Layer 5 of a small transformer language model trained on English Wikipedia (9 layers, counted from 0, width 128). Numbers have three digits each and are written without spaces.
A neuron's activation on a vector x is GELU(gate . x) times (in . x), where the dot is the dot product.

Input weights of the MLP neurons that the questions are about. A number n stands for (n - 500) times 0.0029.
n5 gate: 578463467405600455587400456623443500418683371482552424655626518473533523459416623814512461422411524470527494549625821578582521473438463531459651288530488458675618579618422409455448503396662473494653470506350518482596488518606398476497468462340652550479688569449491368473571497336363491405685485607640536459385607579745491400402400575633473323546377506579465682309624530459476517529457
n7 gate: 578433500612369538440509452548448540407491393534485503537326506411442611604339475469508385532536425411463503400238455367453443526622529553609511398359511599647466412381572494509589467500557468477538326435399316485454595558580364591463356594448454607422348523465628367408460334535728400580391677426529398609594626558483453335597381561517381382567796464550489471450392314688432437553621
n22 gate: 386597581586491515485289511440611349359459564537491462592657586439570467472524437634418468558353439575526421430468486526582554431511278571610426608283602728511674509377608447471556341451671503379419655743474616646573535535400503608632398660529448537555471598569491451433506471427494334517532422655627622337617411482506465530443415561420514358315524359503444451582545526698630522394518
n43 gate: 516456562478404562605494424532438438406872336694405463432466555660581586488669521595639626422432429531582431596540543472484586549479592579566695485537358248552357459549528441500285554586546328604509641564574410460497577509415500467631391582693558470528525389389732451728396660356445551555620399567436696431454628480598506391485500667494515398459532417730527399350536441526563600464689
n55 gate: 367568478514346637517283574529550503599553506415591567777511522419528457305295563547432389430537627456437446538522492511559533361503688577622541467542549542442462593484727410455538688724536393492472467497336533464486555651451531253580298533480411459492459489483519559411294564534492474547450389431458405468516536576442525399641447525396410383407509449715400553494529444383500495612520
n123 gate: 456426373680527430559497399506345437509485385678469707449539518431488529526484710548518461585465419371562403410425613561571554458613556617450539595530459585349719417628506588533506581602556433500588608533548280448470392378607561628387627467536584642546620615515533428322509503485599509458653416395671646465369449414548561525395241370280547225316522601595447470405610527659398417352556
n136 gate: 548171512497512640490491482271540472466512494688351693540441607873711574338724473463470426323468454589543428548362503528525451712600367471572366448528440316605546469460553469416515563304421497340543531442587376466385469593579652546479449503407350476444657531515649642423573506591524383378663488454460587425591469568469463555457422587610631351547636391484497343466494547581525659444408
n157 gate: 476598489449440360509464441520489571394446540570509612438357449406497527351556625497592514583660548537388519511410581568627494356508520509437567595395411609355341578301494663474533475542713483506460413618415528560628319520497546478449425489388277330551517580597464480341452717416506535332475483523441383390531579428466443562447552611649466688506541579760464689578593612641332448563602
n220 gate: 357567518527672500546559668546449500421614473532445464500467390482608546421503418580453503275637670443629503225544747596573601610435439574474512606539541340568456360406443401362431633340232331546470473636491419506380500491468623515479433456554402529557527491425538344691654521385601653479672598734470572546317420569452509447408687539435330455503571603558494491521529566393509537339549
n225 gate: 457530655630497575583585482430542470726405449669509659547473526432521500332500532573445459246389536328544407371647538658518550467591606527399429614447485536556520591383416452530471606518415362388807541603672551494261352509550590497562573468476512666449476515426465435651620482560406421503456586733527539546588524415361575546582566646659509434590396654436575535569620716600309463603460
n228 gate: 466576416334491464478591600679410473612566521650512563336419734607659537570373450565529482665691565280579538584657400575524450497506384509599527594557520524483591451417464307272627480509453591439395689485509473620485467494385257703503342556392444585671645557410491560566453444612343479432408628515586350538444479516444530509382346539364318440470577560512541357527328361459396517480427
n238 gate: 468684574500363389446330361605454537453577515515478547433618317393441535560443582606482466435541463534491407634591436519660485448609459544608558370306515640584533350485534786512687622399394391594407643418426386351543534503567463512515660588596509400577365540371536518528354610441421569543482430558463410485561320653531587429564425281540500657516377488632766779687479254455582532574598
n279 gate: 632529615576375462552581469490417532426538250307588548547650447383596594309349612497432614404624595658503599617585575665500478497331506533374462721446469522605419490625583561494341436591134506568370487522525351439427465657419417466481491616503544379334576522516600392551675604503346682344440579604481743401519494376273548483553372440688447675568318451452500415478485481397406458579565
n292 gate: 395397395408470518565438611371599726521336560541530383630560429515548489488632456626404518464466521438485390353344424464455524467647762387538641362414442485483611570491458539602474474426409578567530538447711384518389494509494461682574523468443891386491450637360459655426479470470432707585633592506769626595553630418547530491500557470400365557618537392427460595512457548635646585397509
n324 gate: 385540509717454506465506491516309595624531518560409624347478585592565450509319440306560415518386415369530757473600533512593464534657538623756515416442413491474575363585608315448533524573579568294491518494328310556614671494418518560485464576373409329519549380414488356736506442506369324557421451387707611363391488523390590669509416337609542506631610629494357579584606559445437556518516
n358 gate: 494575429359500429573547611570452595350610376422449348503316421376351679606460491488517482467313559497555561406468416577608646474270443615509395663435581440553546473456619637491529449626436530554539597515432420497479618655555556355535694430470338462449571364571433530597497515599550418366632609391479515290643392447421679386450658420477512453476652483663451403524401545668609528284276
n384 gate: 542475450616677579477583568293509563462270497537484497388459456225308461363422469435525609613464531513481420312466358598379401469636494455396484556462417326524457446416276627387706358488549478570623550454434553532273581396283434485509660481373400398472668582393311535306484503430481539571484587615556380506466509517397687523578548566271522487525439425455400609275603449464545761497336
n419 gate: 553369563372458440466527432413539449500524575565396585572545432377681414573640577663582554482503396635686398497619438554305292512441304718474628482602415391523471521399624533527488439500512555613407663541515299579476449391556566512556435269352557515440494635527601542536580265479438491426518589700414479386331604364497573503542618578364636560357380486573384214445480691620420471497463
n454 gate: 494379483589582392524546309500430355743497654537530398448494603471450586272578619406494540619406402642534339478569651520556480526289527363551500452662525643530395630623415740610573517491506482435631557480500413518517644567609430423457449523523494440532549558651700396541434451535615426297658500592486561601489408384457629542632424491517363305356479458512548514482617591686580517469340
n463 gate: 541623524301506656563581578447399682604512376440516476434457533173430576544503619467444421738445497273405346585521608485478497449536571572694497515603355674632551457437588506524553450660581598583515473581627473601628585427332454775539381497368452613442530509527419509385581542611521441500461536648488103356431398554449445449356423521386592543383397558475465533568550521487413454561441
n476 gate: 179398450374533459485691512512393618530518444491440613409686526506305514417396555456506547450497441591483489668372387512593553485625645545360529315612558583475526593407515545388645534471404569356506491526527703651370365640398385558523281648577488514387485627668640538600480600458427600541506491421403366437576447618506580405544545597491509411395370542494291482759463521556596556378593
n482 gate: 444409443336461693509412373522596314588458374577463437557407497554539512284454488636441718398443381652491474514378586560546456437326377500610444468386228597393547430302630524506593491437503515403602568589416536669807592473606386692355582373391518523636604434704562503425538470533277426509545360565452434468553441528619551503631367431373432488418463520421454536385560506503497612396512
n488 gate: 674539581188458555217363497493458552546429500614520350558542449590727531349336601522588416506537400564598594444529417503615474542560434235353615614336500513564262464497455376435537497404615536677371487481368610422720561341475412611420468436311494418481365445423592526719366545513641497354555369484667614378503494361606409386462451578602586248569580670602647516343605507466431586453434
n598 gate: 302459531107658601490509525410503610490522487482458525556560525472409353543302583550448438629269612369509463567509534302452602553586215474549584448369659393420365487621595569663524745369457576468509668611337350465535522393451544750463331401648540475554491484553652503519342491618429667565344444603469566415624469401671481438637500553488543638592542584548454472430464497497426398602474
n5 in: 261597414457546423551394467462534469590380595669538454543543564426343468596421612561587472377597671475394434494503415485512540375473365585419464609276626593494334538652509491460438438448385438503346454439571469717500476407621534606497777500317277325559451611607436417426479436656476739497555442280442481494567454367555615510427457420621394494562522494272574405575701497458390312399311
n7 in: 526607191595538526204284644395612379429267567459617481528513673560647622556526481447699592554533456389622429592509431267397270494657572562608667597510547420569406371487404420446607405465381384384529513575471595343455522295381522441447559503407513506570797500446506506383688582519415331397399481503535545491600393483323455560642420532600462487487542564568349667551396612497584509543376
n22 in: 616558455527521546547512328684591618356618431565454555617582742533524367618484459515438690418618542398542244395425473597558500563667367574521661586292329467640473663521555406345690430392393460515594488422437560546546422488414539476641361503597485615470596563443563512530246419512443379375458551503542609638500371411506354450557540282440408497377503572454421383500398668643454581436327
n43 in: 570746616389331245442504533358444265519403608335607402377459552336845611435504647279807478538557400548478351601415434320322652415618595366649585544481372571637632492434455639388569374315463436371515245397515690387676496617286324474541566529699429562571489575410430496336559189545467473419496574352704515507456478512701617539385515321404570803383696486618648422583496636469412550435580
n55 in: 421404408597534512695521482723506354525503509485372442521347608488399488305421399371455624656421334573330450321386623631559596443416432391450548638588417577365506596509528500619362509479590682324460452467616600497521433396455647653657431635497633330577579497673479284661446279568536466425630563443355665470494560638509417608464460634503437348497441663336521497518585565599562491561581
n123 in: 522409371601699358624332591630581503485554572485528612598497571614452546392472532503620575557483402437609611451506556578573411530530359512581672630518427503398553558500485551491532682560550573390731455411488197419611518289577533435544708373428503477578631461431518359527651503488773595491509473441473621465515381472592509325426730488349297320546509557573422506485661582569656606411497
n136 in: 475301352538514535511520618628597404611531658422644510657490561572503394574600426480460353331415370469446607443650256531755537527466567666570469500294651368721429479483434202397586490620653594535441466568524528645486397507524344659384449592545623409514555239459602762679531712664514489853326476432654555533459323576681531500401455435490710469524549553658553589451616448496447569278525
n157 in: 503552554449397564425464441602394446616678488444426549473564527548449607409559453464509356391454482437426291450461533563463414338548765574567515488443491552509494439574436436406509523536485710402729410411434416533497269573429512393584497452479530388664713376557426684524524422708595583551722605500446630620542539430377366556622610669670476594469262428567465461360193518462629402428469
n220 in: 368569590371369481478579673455391605572550577406414347589332374441369589629638661424364654475550651466667600326537607671509423518381598478596540497648615338576512623576447397593389709562494525462382500537382543678488457475485578393469433500459432643625574463590625218376598568632650484573574666399568410479494521513528575626678603475463424522503541450374458254585604628396333429482339
n225 in: 399667656549503368491380518428439405815393463452650669515558488482472570375355674614312457479509530342593542341548671567469699467497569622411648338488348522578491602328448509601279521433392466516491572533659366552273500402512399545609461473475491602654739543357482454476407439361690503626506521609382408613596579359549509475579408500437434472416497409447503357608433518616366517570475
n228 in: 361520288435434559450513596487464490625591197692753513348451632318405528500695596436490468588631461451410678475503638343560545487535503263658387446539586549506436427545523421409660560503676368480507558359555712680529516530359487657619666529316623487402545409376474585412368439629381573388474474552558516775474548593584543514455421477693234503536594653470494497421478375401703379503360
n238 in: 527520401562682401459633600419421605450589651639561361663385659349629661468551419506596588480469399566458561430510390431627438435613634487261549668585359457702571577455467417520373541706445437687424438438622375490602415371497381565464542461639510461619415493516464467359565722697484597753559438412542695704471428306431649705464530372545765434477591651620341330513576404687443500437534
n279 in: 603627441445271570405348377636241607630552456471624515635489493588544422346489547645669493500416325731800668290376561618549449434239485432696435522427697515580424362565526344743493468697681545395452642427537566581507526537500452565529500631533489486511434375801511298199344471452314538543409547489398626343507736515449359446333552268384276290500594595653407431381595519531425374673406
n292 in: 362550373660351633510533597544360552413614559476516537488370424506664402464676367619304552419468420518524614500561436590641491488448396690536473397352590593555588553406435453438417390564637606582664610372605540298326546435509361500451612521540629415618620741445555543543698439588674494625644457693267584485375656295506481484393325525403455497397725530516458595478589403532525423583421
n324 in: 491680404554494452680512423349449497291377428474681566232542648449482618421531353290612434551397455455680602514592524722506515485624344482552414335431561509443591329645509458290593581506571506412518482571398446612524586394420449409485491577467443406358592407440408383587479518223536445367408497330533569616494494551416558672473482443521509359454408546509491759636442545588399449465374
n358 in: 387555626524445766581657533612422486569466493577622548537619332432592467480623447383603470449367581520407569510302510330435722638440486691546359317432480544298500224279466469517539510460463603748646571661683341408575723459336456450493450336667382527701439537636527578337513702507597396473446621554493439194704389375530599465413558402456353609528678373676562470624451579457462464474510
n384 in: 472517610255624538277483453306435384331610333490567273466442473415297559364447349466433241407569418401416337642520382377535439418588626630527490389370447479452382597466452583339348362357564490472466615497329278466445282579453723594534493446400388567589578664411456551572500408462348661483442595368425503351331453482371272411666600500547628322410451323336387323306582383424622464470357
n419 in: 483368215241503463486546493565648530584453480553312463527691371533617343383351418315366507456414437430467432568612451570544427663454329555698665628540392483418510282444574551497394394639681453581336589675420430759527573483490332408589428427274430480668444403647615513600563278595507490609503643517430460643418368423507480444384696590342523617473342474531506194392561449623329506490480
n454 in: 500276519525268446539422351682532269615481405674565427450364466850621533408712407631531380557503475579503475521597503367478569396484410393518381363462593704479506548618560395598698521353677385455522434431538405516424579516537554494400571534481453599446456623626322661614447503545547555372396500503547452592547475590522733345312340437584491424660536430436433494363448644679616533324632
n463 in: 542365401612575507542487597419524459555565490577427569469541443670391624377570463439500812339559771330520527487453641531566507449574524458441682627316587380413510465621353541524549553676430390254534578655486435613589358352581291758446417255483520547599351595326695660561577426590453479557338436514493431632476355303547737596679524445359537439389444340736483571462755534396573643513361
n476 in: 496586330345299629514463437448439649521541561497424340551483544530289494556479467403626466503280466335380272471413560466490393655490618462467483433591431463446463386340585367388487712500573257239453607794645588633395399442260731656490540580592406653343571439348503581601450473562319666433480571312577398566480406489513322592406418493537533463277451519342441298497549442386541597721341
n482 in: 457687621658702420398372534582522525603379557328572647395324283497407524649474509550799747538473449478500472482453378449523437506400441585367607528363475497539516500629375535465389386620566529555334453321554303500452491391359340538437512635455266594673535516376425417478613500219509552422475421465516612305569443453446487705405677411296450500448601585529537585471439355436568330488393
n488 in: 559515477523542686230254697543523534420458496571438649560610331470546576268312578440356526470580489481589530376650563788462313741340326442595519790424640321486649423496557565451405453406836546515553350519477595310534624511608466511571670597332346404664327538349601530424489560458504341593617376560571511474515279508647412441785500674437448413289566728408529383450435473301469814409191
n598 in: 560478532436529363448652465467356446750414514468526684582676532600493428573426486578574614522534511439567451725621638475642539739588372618601447352504630337615585438500576232698552507486401732981744578496453496583558678417610489772376542426522600247597390568518610554357436425402496441373500358496600536570514660670529543481656380421443415482500279586533524439663386435711452397576174

Each question shows a token from some text and the vector x that enters the MLP there. A number n stands for (n - 500) times 0.0082.

"u": 387447386600533614566615559509560520670347526524314495656403476634679571751614457537423332411437676504487494447499287473431368508471456435400499361446564414593664598456450353545256308284559472326595498321433566567746327451633300554488339532216513479707472592597388763688452535476350459550394369497439642430641496620448579454581626638447558566426574659407498349755504336391499450674493
Which neuron fires most, and how strongly? n136, at about 28

" and": 741444614638562403633696458578485518602695624448519511592662638276351374433658567493650524609689650394391554471499340523483411481501488436411427390304523476371533410654506577337395236474394480364640511535396547438569595452552622515450340426530406460571699658344431567400532491603638658611470184426424363680574386683421542508418526578383687580605470631623330486485359708540424493546491
Which of these neurons fires most? n157

" U": 645630515627864543529434499534484533690609564509544658516567428576589473815537340415452361593646476591266619298622326452357657483449319413458527448712491557217645628557342546561263384361499532434620636533418492444623408513536645495563439664666440335384500586498511610404606424486608443562365453207542411604614684619310513615501599310526568464386624451583449536509328493405613408620320
Which of these neurons fires most? n324

" In": 697420583561564632433452423690409433648732655494488496562676565375765311510573468627574540495429691460518744438497294391486627529425592562503333653366361335316724405634472645548423460497421434422577548557502624387535444349583638431448494692422551569620598704620512515391681363602670613567424296493343485730677581606412423432597558599462467505472729438584425541679419619485415444389415
Which neuron fires most, and how strongly? n123, at about 3.9

"as": 709626499542818479659403416603513569643397587386437517600597509488285385669538391571466453499711609613388353345656382511290603492478329384507522531537404434326434613573598717531502460471383349457433676640495454531701523252466662547361606377457619493586430475649225498451451521329607398314543379305423480473628378625454421523504543425549296414491585636519532393554457320466529228629515
Which of these neurons fires most? n598

" et": 717605545477684424620576371566503630663760608365551622571566846563490541397794400534585411469643648406330536241515555543494577527412485449514494377442625484199441433761560544428351369320690508396533580612454674304663645347465426447482553467389634501585454593524503616351505482641486580458530459268512370615651462537357546530655563504558633521544570466557327493400659695558409442591519
Which three neurons fire most, strongest first? n157, n454, n5

" made": 597632507499513571626462476664628385795522510183454373508438575405524353488645457518458689523603590423400611641472342744498436595440512586230552609565580435612705358376507491486311602248590462372556424629446549323690660499515650369554461464610268377571576605488565664505559438576490660392291180602417444492718487624698539481501601488395485365568672534666368450536563526508560430371368
Which three neurons fire most, strongest first? n358, n482, n55

"y": 630613585664738541451698561659449394750528512416358519407385614490566241672762533677662397478452578614504400339676405598265703499382705329493528432597616336416481346519530585613389432460469437375615517555490398541596532462536555532620547534485544556587556445371486614417487421338410545603454128252579537564388516685334546451602533240409483551331446562527501410664346510497481473610558
Which neuron fires most, and how strongly? n43, at about 8.4

" Gal": 553706536664573559564505608638457496726568332444491634543538611644570375626605315459466497424598628562546403440494468622460566394497575374487385393429566332337638416509487632558215373278761446498604699493302573527708434346506535452760528618456691363558399590717575531433433651549462377446465490413503427873590590512431293309300492478516471552445448478645302413499512539427486309729573
Which three neurons fire most, strongest first? n157, n55, n22

" provided": 668701462569593594435485568592712417783402491427442290503464643434455373510687265531436547531711554380479653529524263730568568520535544507321510529519610309497595464580539417438456424349495408366420580558394571308754622518518760358681556481460318457625494686552419566448586333466558542403373239489501384629670508696472552465440580475499519416686656682645497516502445392560528344451574
Which three neurons fire most, strongest first? n228, n488, n55

"wh": 613454534635533515708589597459517514661373514405373706439627433438634405437397425727573610427587588465478466392417363745445569575510608389491539443415642284543511314437491438840385439428521382440443452545458627474582421333486622298690621547328428711383469674556569540454459505603634611462477392446399351568460503522623289586469618485290656447461520454705268299733380568426578343742477
Which of these neurons fires most? n419

" Sy": 611616562673716563570493311668296372535681330396375675614520633438709426626636522499572411687830532517354607511651395606524501291295492473432534534462488498447559621571409605576336296345561547431708563576412561486697406404454465533477535762628551201608564632461288589476491560596596504586434386234482419654600430513500370451395600621477418431367587518449530499389459501382588358622525
Which neuron fires most, and how strongly? n157, at about 17

"itor": 426531503514451639634624545464675419563569445301448371623347466414577480584641554414535444523649571419379374300537409675431499577553842501363520431521567396351458638621635486298259482465604380337467629663450624575696411446688609437518576536569514652573315528349398648335681371265618571499429408625412408577540462559305593304583723473555518556489777625247491418614421399570441534529495
Which of these neurons fires most? n220

"er": 588692508698590661603455617543647441647435454469331571473486669481608292602674632572448409476759677532320425202507577481292528467523574329494439657359542407416380403608559487500359395468334451196466541608374565543624492518635524436584432419458436444592463545410513547368467490385625450447549265289440420540476471714491491237492486408627437679434449788568460519543285290427404490622599
The two highest activations, in order: n157, n55

"ing": 610690464578426342582522524558588523526524446417296389416422580445497380482649599551544543504391580605418332418657230624444468570475648568265598486418337442584582194722480428506181343435562485289440450530448440389611481460487370449439470528622297377518186643498490583536667420595669516525503416483534397424494549722374550504422530444420534465696578724608598176570470390477340479616590
Which three neurons fire most, strongest first? n43, n419, n238

" B": 508607469735873466491329451584548488794581489401514494530644560516743352640590427472580460486619511640449440315592505633503485403423532441396334408322420510276525453496543749659312375410455559351441514568484455404632470423558655438502643620564546295600513520528362422461633566608656538638360287310493377758468366653473563414447463369429601693327526569671644378614339524469519502651394
Which of these neurons fires most? n238

" at": 694696500620563561525661641536418451659635425361436333499696474511473376630598138459429449599462524494406485505495324530345472498463557452382489647577515349235691508646450640569556283333589570362433483637284413333487545359587618478517374542351503610514462677492454448450608504541544609604470430269397425507593782617424580581690570433545385430676667517566287507581454488759578487499445
Which of these neurons fires most? n384

"é": 576656593529635666657311391645520533734494575522618515828582600260593518338587563523341320471622477463385698476609463460480602518390482449424510308724657651554550496585394582502570414421439471396577452405323473445632387374469244560433456472614570554509662615439504571365519667563432339469565200265428702628507453582628602452463546639692435472547625624447512653658569475411631463713305
The two highest activations, in order: n5, n238

" over": 592538659526490476554550662520547460540627544333380471437737607341672349552514370475280535496591623393413610560481248462522718479403616408292283465681557550363626340604378571557415312482613505435392620489394704418534695332664735488639421472530534491466605666434518545530616380664719539520432292472647532703602613496440563499505536570509419475675634406502465188618379401624496616545533
Which of these neurons fires most? n292

"onom": 459598492595533480612571310675261559825593287346381673750516564526397395491702345599612606532500587528540456250534266583549552489532586484542578305524395448526578609622507538614531300319518289355545645514406559520502466366594467420414745520485391347654242407404338533389712405414459460457572529447293457673560386550434587350494622452564317443614603608371275450491461554481543532520558
The two highest activations, in order: n225, n454

"ist": 556714532568467564768534517455515465718504467357447512582538544545535471502560707291506314541605617421403413433643413668582481686544727415384462580487427412621571597626527567423329343421433411222453552497419478446716490381560584499393620532550471476671336480301416602253791318405606566451483397416399327619578526720384410399440610669459498500661555693364499351661362389430458588629441
Which neuron fires most, and how strongly? n225, at about 9.5

" published": 553648420387584590505474492653689519899575539408469380568382455490436309457746403471550507517538591333492615393617373668577561488601610443305491565586558399383567402530623439424392538299599343431402633669455642334674741433460702340473477485465425370747453667475545582432546389535580625464360259507319430579609529591493655473528585625478692234567665687578477603544397489502422438505479
Which three neurons fire most, strongest first? n488, n55, n220

" between": 729623531570496378473495470520513413524663552466450440434679615533665347588498318638524508506499657351508664449395163554430698462502631507456486508384488437253562374670614577719473257411486389360423702653503593380708456465656462311504493605438382438687528687611310457471553512445525568598463534385491370582520572689535486420624668634666401434587693490487434340440432499681414456595567
Which of these neurons fires most? n7

"aged": 605803518547541434465392489547593503808455504470275314301548479472371432536499269505423610422628455332386409505664094725594428533487796502431546433483465448535496285631447474584511261266684443437476458452431391355508719385579527434520626483526528398382442673588400627269499317440516517438546312434293322467497442552511478443487444474493583397534486602448428307501459456651441693535388
The two highest activations, in order: n384, n488

"ant": 573566570634288794788576621715584592752441449337414217477455497396533493345462370615495512446742513553567509615449426526503396559369433563349549595391477497549518408776507491649325247390406485342566513476500436346710396362504505457563510415542569641336548534468469752303570502409313470642414245293407375468325382528633380479570623523414372468643479510603568436424545447328430584627490
Which of these neurons fires most? n279

" S": 523669555624882568574368512586421553593667466436389429654549436555735323615591462466578436451724435652477332291648402654459388398390616514364339439391534455449621496536481544585190442323500617507489580560531441540670415392576623325408492626572570425547508628551430659520492455590602535410345317550446307843433511694494655445394509413365447582474524634531478339489505705500532296512429
Which of these neurons fires most? n220

",": 825483656588477441518550473681557541581695673484511600613618574434468536553545319426557552514679714326338450344446475522476353450368510496545512461323613405267594400693455471571417237431562472393503447626459495376740519505583705524423446422521505397511505634451510645551547427627557536564387447489452369568579544782411543530457485455495481474531585692587304437606300576553317462667646
Which of these neurons fires most? n157

"In": 742426527519578598430428529680445417623768659486498539509600551364706363527609438585621502506420655423535664463487279422446634468410649499441414651426395375324698328675486616591405477582482417490557544551496567395566490305578570451414508705442620589596575707611559489415712366563632632549403262489357522773690596614412424352554529606395432491527707430580443594685440577459408429360402
Which of these neurons fires most? n123

" to": 757503631543512554524556508642452439602489483389411332474648544448548319567637333572574495542496628558372620544561250541286417451567665688485533410399458325420569324639306639445390392464476413340487517437584600534635584428496682489523429471487235608509740610463404477441696419635457585441420435259650401669576532706394632510620617468430392374616654591461430378514225577648411568599423
The two highest activations, in order: n384, n7

"00": 518544368610565616575428476621408592687489532397409423513501604352443345617621309461480489454642605435514510554571371455420423535524554312398322534533756563184474486601441513439278227281419404343481542564462613363618173510509600629468635683480426487533477482492412788558603450562520514557570302322247584439295497722538505529443588505428568373539585463455496416793312395524548401644640
Which neuron fires most, and how strongly? n476, at about 11

" London": 624647415627596644530510423685634354859502349308492597500503536438420296585652360502637330492668626461421636352387372614497504389437426400403448529421538375314596465492581525549326231593522413309639662596405638616535536566517506422511694451560380423793385601501575602447469483421548446624451220379430530606461456720432437286476442496404539408434566561611485552588314457579487188526489
Which of these neurons fires most? n482

" 9": 501589354633547425476414358624651488669596413523535400456510603409573298642576354471442366512564714501442577492623493559437494665497672357558284536467554414249510523789505430678071328450561586475467405420403531431602546458525588500408505830533519553490607401476366729489415621527532448427519276758496328586417531681562513511409527408376453504634630583514518445429211584589532241655345
Which of these neurons fires most? n228

"ena": 688465384582719750442536497673563493652500608331283455590582597457479349593444409465411383609715506404525724428537353520364498527441658609258452496415637437417572560781460569499361316373482526294388513539419715508636443393566682406561545423407660402543307489450549600536375433543741607550491323423504511569635570596350609446515310398789392428499493672491366461787467364512505559520523
Which neuron fires most, and how strongly? n488, at about 8.8

"s": 553563555397504585619419460523570494539549646413398370463570635351459425513699537439442537512515716531421394465686280697450431589455606464387564395506403314613410508598407473534176336400538413347395342606570569449624685305455574393300408448561658438533342494504242606522701370489881659420475236618493392514571508662441567511415572443253296371560499624507545367499506345514577519630497
The two highest activations, in order: n220, n292

".": 644585634620595643603469452558764529577454699444527535441479617503593473543664358416606371572542721441476455544463466511607444499507586455551444399274564500214684330536484570567495242534467439478254356596295515578741519426433641496355524556488538601381571585421506504433575528696430617509365633558655476545591351784538552394586480609575537280549635590542291509567353516638551331452470
Which neuron fires most, and how strongly? n7, at about 20

"le": 635642544683646687555510496615566611675551466341364651495464702426526325587624398608505488480534584608434324470490344353414667369577709476344621366462521440563466500611501421460380519363502390161548622514569510533745583440547527597290690471544384402451582545682534551559524612488642544547417293225551552516560593763346558435383535454514431554401475660561521478747252393564475520728579
Which three neurons fire most, strongest first? n476, n238, n324

"ound": 530671385629385667559338535511506544513442387444380234452663581430433515425608609493289461465435678535466381428625213518555684569470826529294431545378575252286473407531562415455371144455438349330463615451384629538635533390557424505322560534509397292459359489335318710563796352499571444476400269484415454389451520561410586423654565538346489406614568411518512360576453468387464513528564
Which of these neurons fires most? n384

" 1": 672602430698542439455502351507542475676648359606422345434565660373635413799540499545511293445474759509340751435579389538421404550440621451477407699527501405250507573689501429652126375321506577461466498350327550434690535540435564627582430770530532481497579505547220654529541569548485534518507416542483416556478703689613441541521590419434510473551457647504469305544421491478540289697329
Which of these neurons fires most? n228

"g": 518619746544743737722431399550562290784641329523485385537434611325816358748629464486391504516312560567416576346494426590508400547394448484638604524557510394453583392573402371646216322277474544328230447510450356499610433363449497386568585377525545602504462601599603458534540416564568613439342420579437533634440507542620441515486653726330486603447513513598557364628414620399490353621457
Which neuron fires most, and how strongly? n419, at about 43

"ult": 440510428495544524672625296746474516738582457187462524531579482644581364652564360485372458384568439541478679591682487493408346455434609485318577377512544483369555611479399444390388245296520529349354496491350494515507333408538583454500679326550608365506401469348582596222584363437507333535452345600551462781602481495362481345626571407605450336657388523334513559459478696418349732684630
Which of these neurons fires most? n225